Layer 9 of a small transformer language model trained on English Wikipedia (12 layers, counted from 0, width 96).
A neuron adds its activation times its output weights to the MLP's output. To switch it off is to set its activation to zero at one token and run the rest of the model.

Output weights of the MLP neurons that the questions are about. A number n stands for (n - 128) times 0.009.
n85: 100, 72, 150, 145, 95, 148, 117, 156, 96, 82, 123, 119, 56, 110, 118, 146, 128, 124, 120, 103, 114, 108, 147, 153, 108, 148, 149, 100, 117, 131, 150, 97, 110, 144, 116, 122, 103, 102, 136, 155, 115, 129, 147, 148, 145, 157, 139, 117, 142, 118, 115, 111, 115, 116, 115, 110, 124, 168, 132, 119, 73, 138, 139, 126, 99, 93, 135, 154, 104, 144, 157, 138, 92, 114, 115, 103, 125, 173, 121, 97, 121, 120, 136, 132, 115, 110, 88, 140, 139, 108, 142, 86, 119, 127, 138, 131
n108: 140, 152, 153, 44, 115, 69, 107, 119, 141, 137, 144, 133, 91, 122, 117, 249, 167, 116, 172, 138, 143, 140, 119, 189, 169, 137, 96, 127, 182, 148, 89, 229, 224, 195, 72, 143, 113, 155, 100, 138, 133, 68, 106, 140, 68, 137, 132, 127, 142, 43, 165, 180, 197, 88, 97, 178, 129, 110, 84, 137, 93, 155, 161, 129, 153, 160, 97, 102, 103, 163, 156, 93, 76, 160, 113, 99, 89, 189, 102, 68, 117, 89, 187, 96, 188, 87, 148, 81, 36, 132, 112, 80, 189, 88, 170, 131
n248: 109, 103, 108, 136, 111, 157, 136, 137, 131, 117, 114, 127, 74, 118, 115, 114, 145, 150, 139, 114, 123, 141, 149, 122, 119, 154, 127, 120, 105, 142, 142, 152, 126, 147, 128, 121, 137, 117, 137, 133, 135, 118, 157, 128, 132, 143, 131, 122, 137, 138, 129, 135, 114, 131, 102, 116, 143, 126, 113, 116, 127, 116, 149, 104, 132, 122, 127, 118, 132, 82, 104, 131, 130, 105, 172, 151, 120, 125, 125, 133, 123, 127, 160, 108, 119, 139, 163, 141, 119, 139, 118, 146, 118, 132, 137, 134
n326: 146, 137, 139, 131, 111, 145, 115, 179, 173, 94, 134, 98, 51, 68, 174, 95, 122, 100, 113, 105, 170, 160, 158, 132, 81, 109, 131, 112, 158, 52, 131, 193, 52, 130, 80, 105, 114, 145, 154, 130, 119, 169, 153, 133, 97, 126, 124, 147, 163, 186, 189, 151, 112, 55, 192, 132, 153, 120, 78, 131, 135, 120, 162, 135, 161, 184, 172, 125, 66, 123, 100, 169, 104, 70, 165, 112, 112, 131, 87, 172, 102, 165, 152, 149, 108, 121, 118, 171, 110, 93, 85, 113, 99, 123, 185, 103
n348: 120, 187, 140, 142, 144, 69, 128, 164, 124, 109, 143, 129, 141, 184, 87, 127, 147, 148, 106, 163, 84, 69, 88, 130, 174, 173, 140, 137, 145, 152, 77, 114, 119, 114, 152, 89, 115, 123, 89, 136, 109, 114, 149, 147, 109, 89, 133, 149, 151, 94, 154, 204, 107, 194, 112, 91, 133, 162, 113, 115, 124, 137, 99, 153, 126, 120, 110, 85, 165, 126, 102, 127, 107, 83, 122, 95, 178, 54, 132, 108, 105, 145, 122, 82, 126, 135, 169, 150, 142, 71, 119, 87, 107, 140, 109, 128
n379: 82, 135, 141, 182, 204, 132, 55, 133, 148, 148, 93, 158, 134, 135, 127, 152, 92, 120, 140, 106, 128, 132, 153, 102, 108, 110, 93, 118, 141, 153, 168, 89, 112, 125, 137, 145, 141, 132, 116, 95, 152, 85, 57, 152, 97, 158, 126, 175, 134, 154, 114, 145, 150, 61, 130, 222, 126, 102, 81, 119, 153, 191, 96, 139, 166, 146, 106, 183, 108, 120, 178, 109, 152, 119, 173, 53, 130, 155, 120, 168, 97, 67, 106, 178, 153, 165, 86, 121, 55, 58, 86, 127, 136, 105, 124, 160

Each question names a token from some text and the token that comes next. It shows the activations a of the neurons there, in the order above. A number n stands for (n - 128) times 0.054.

Then comes g, the gradient of the next token's log-probability with respect to the MLP's output, scaled to length 1. A neuron's effect is roughly proportional to its activation times (output weights . g). A number n stands for (n - 128) times 0.0034.

"ona", then "ll"
a: 128, 128, 143, 128, 220, 131
g: 99, 149, 148, 134, 188, 114, 173, 144, 140, 189, 132, 123, 141, 139, 137, 101, 115, 159, 110, 174, 87, 121, 103, 177, 87, 103, 132, 189, 170, 128, 89, 138, 124, 132, 133, 136, 126, 165, 107, 146, 83, 177, 122, 101, 132, 109, 102, 117, 126, 143, 54, 111, 83, 125, 118, 121, 103, 109, 132, 191, 155, 148, 101, 130, 178, 89, 203, 143, 122, 130, 122, 121, 78, 144, 124, 127, 123, 110, 186, 134, 101, 169, 146, 117, 105, 118, 127, 68, 161, 128, 105, 104, 106, 188, 139, 175
Switching off which neuron hurts the next token most? n348

".", then "21"
a: 128, 125, 165, 170, 126, 128
g: 103, 130, 138, 148, 60, 105, 84, 112, 147, 181, 128, 130, 144, 144, 125, 67, 128, 155, 133, 121, 128, 83, 119, 71, 124, 104, 122, 128, 135, 104, 129, 168, 152, 150, 108, 62, 116, 81, 100, 129, 127, 181, 131, 106, 161, 163, 133, 163, 108, 121, 123, 128, 125, 113, 163, 54, 127, 151, 139, 135, 129, 103, 190, 124, 192, 77, 179, 157, 55, 175, 130, 126, 142, 78, 147, 115, 166, 118, 134, 109, 91, 141, 166, 95, 151, 164, 124, 158, 136, 147, 127, 134, 103, 107, 126, 84
Switching off which neuron hurts the next token most? n326

",", then " Robert"
a: 128, 128, 168, 128, 125, 127
g: 166, 155, 151, 66, 96, 101, 140, 141, 160, 168, 161, 130, 149, 98, 157, 177, 97, 157, 160, 125, 92, 186, 184, 94, 157, 104, 172, 51, 107, 129, 137, 140, 112, 133, 154, 111, 155, 95, 98, 104, 115, 94, 169, 113, 143, 147, 101, 68, 115, 133, 146, 96, 105, 145, 120, 111, 104, 92, 120, 175, 141, 164, 147, 68, 141, 139, 112, 103, 94, 131, 105, 139, 119, 102, 210, 162, 95, 112, 91, 113, 134, 123, 135, 120, 73, 126, 145, 148, 134, 127, 136, 185, 110, 142, 150, 122
Switching off which neuron hurts the next token most? n248

"ux", then " Jazz"
a: 125, 128, 178, 128, 125, 128
g: 124, 147, 146, 135, 137, 134, 182, 122, 209, 145, 115, 204, 131, 98, 132, 130, 129, 112, 108, 102, 102, 167, 173, 122, 128, 141, 149, 78, 127, 128, 140, 111, 92, 146, 97, 100, 154, 157, 145, 116, 155, 127, 120, 143, 156, 142, 115, 116, 112, 169, 146, 144, 160, 94, 114, 159, 101, 114, 72, 107, 119, 156, 80, 129, 100, 205, 127, 158, 104, 102, 120, 185, 149, 93, 125, 105, 154, 151, 178, 95, 181, 181, 160, 105, 150, 100, 133, 123, 123, 117, 46, 131, 146, 110, 181, 97
Switching off which neuron hurts the next token most? n248

"ly", then ","
a: 132, 128, 131, 128, 127, 125
g: 119, 126, 56, 81, 82, 91, 191, 88, 101, 87, 161, 120, 173, 120, 163, 112, 118, 129, 100, 110, 138, 177, 153, 123, 182, 141, 145, 138, 115, 157, 117, 169, 143, 152, 120, 143, 119, 147, 85, 101, 132, 130, 96, 176, 102, 198, 193, 147, 144, 100, 168, 102, 147, 163, 117, 137, 156, 134, 152, 119, 141, 66, 137, 102, 161, 119, 143, 140, 166, 109, 96, 121, 141, 166, 126, 156, 130, 102, 52, 142, 110, 148, 124, 156, 154, 91, 154, 128, 155, 117, 106, 73, 126, 118, 161, 133
Switching off which neuron hurts the next token most? n379

"U", then " East"
a: 128, 128, 170, 128, 128, 128
g: 160, 71, 130, 109, 161, 157, 120, 120, 149, 103, 122, 88, 78, 120, 100, 163, 133, 139, 109, 175, 150, 131, 175, 167, 146, 174, 166, 141, 113, 180, 132, 97, 184, 196, 144, 137, 153, 127, 148, 101, 155, 118, 117, 134, 136, 158, 161, 111, 102, 149, 81, 120, 137, 147, 70, 135, 128, 111, 125, 171, 119, 103, 131, 116, 169, 82, 98, 122, 136, 148, 139, 152, 142, 172, 121, 187, 125, 185, 121, 132, 156, 61, 114, 128, 139, 139, 137, 129, 73, 189, 171, 143, 179, 97, 130, 95
Switching off which neuron hurts the next token most? n248

" km", then "^"
a: 141, 125, 152, 128, 128, 128
g: 99, 122, 147, 150, 136, 108, 154, 175, 142, 148, 155, 138, 134, 106, 188, 96, 131, 65, 77, 150, 99, 108, 85, 159, 83, 109, 126, 145, 121, 121, 105, 138, 147, 202, 156, 81, 154, 126, 84, 102, 138, 157, 143, 232, 151, 76, 169, 149, 104, 122, 114, 127, 101, 151, 124, 106, 148, 100, 96, 110, 189, 86, 116, 92, 134, 151, 163, 148, 105, 135, 96, 136, 132, 118, 166, 120, 165, 98, 106, 119, 117, 118, 138, 119, 140, 150, 99, 141, 66, 162, 109, 82, 116, 155, 115, 119
Which neuron, switched off, raises the next token's probability most? n85

"qu", then "isi"
a: 128, 128, 171, 143, 128, 128
g: 128, 74, 160, 107, 97, 136, 134, 145, 127, 129, 124, 195, 125, 150, 179, 77, 146, 156, 134, 105, 139, 170, 100, 128, 41, 94, 115, 158, 117, 84, 41, 155, 162, 78, 133, 161, 94, 104, 102, 138, 168, 137, 120, 120, 166, 143, 110, 161, 120, 88, 121, 101, 135, 107, 152, 98, 123, 156, 103, 112, 102, 156, 136, 122, 114, 116, 133, 88, 126, 129, 123, 147, 85, 153, 125, 108, 165, 107, 100, 128, 167, 108, 119, 165, 67, 177, 129, 171, 152, 122, 113, 149, 122, 160, 62, 105
Switching off which neuron hurts the next token most? n326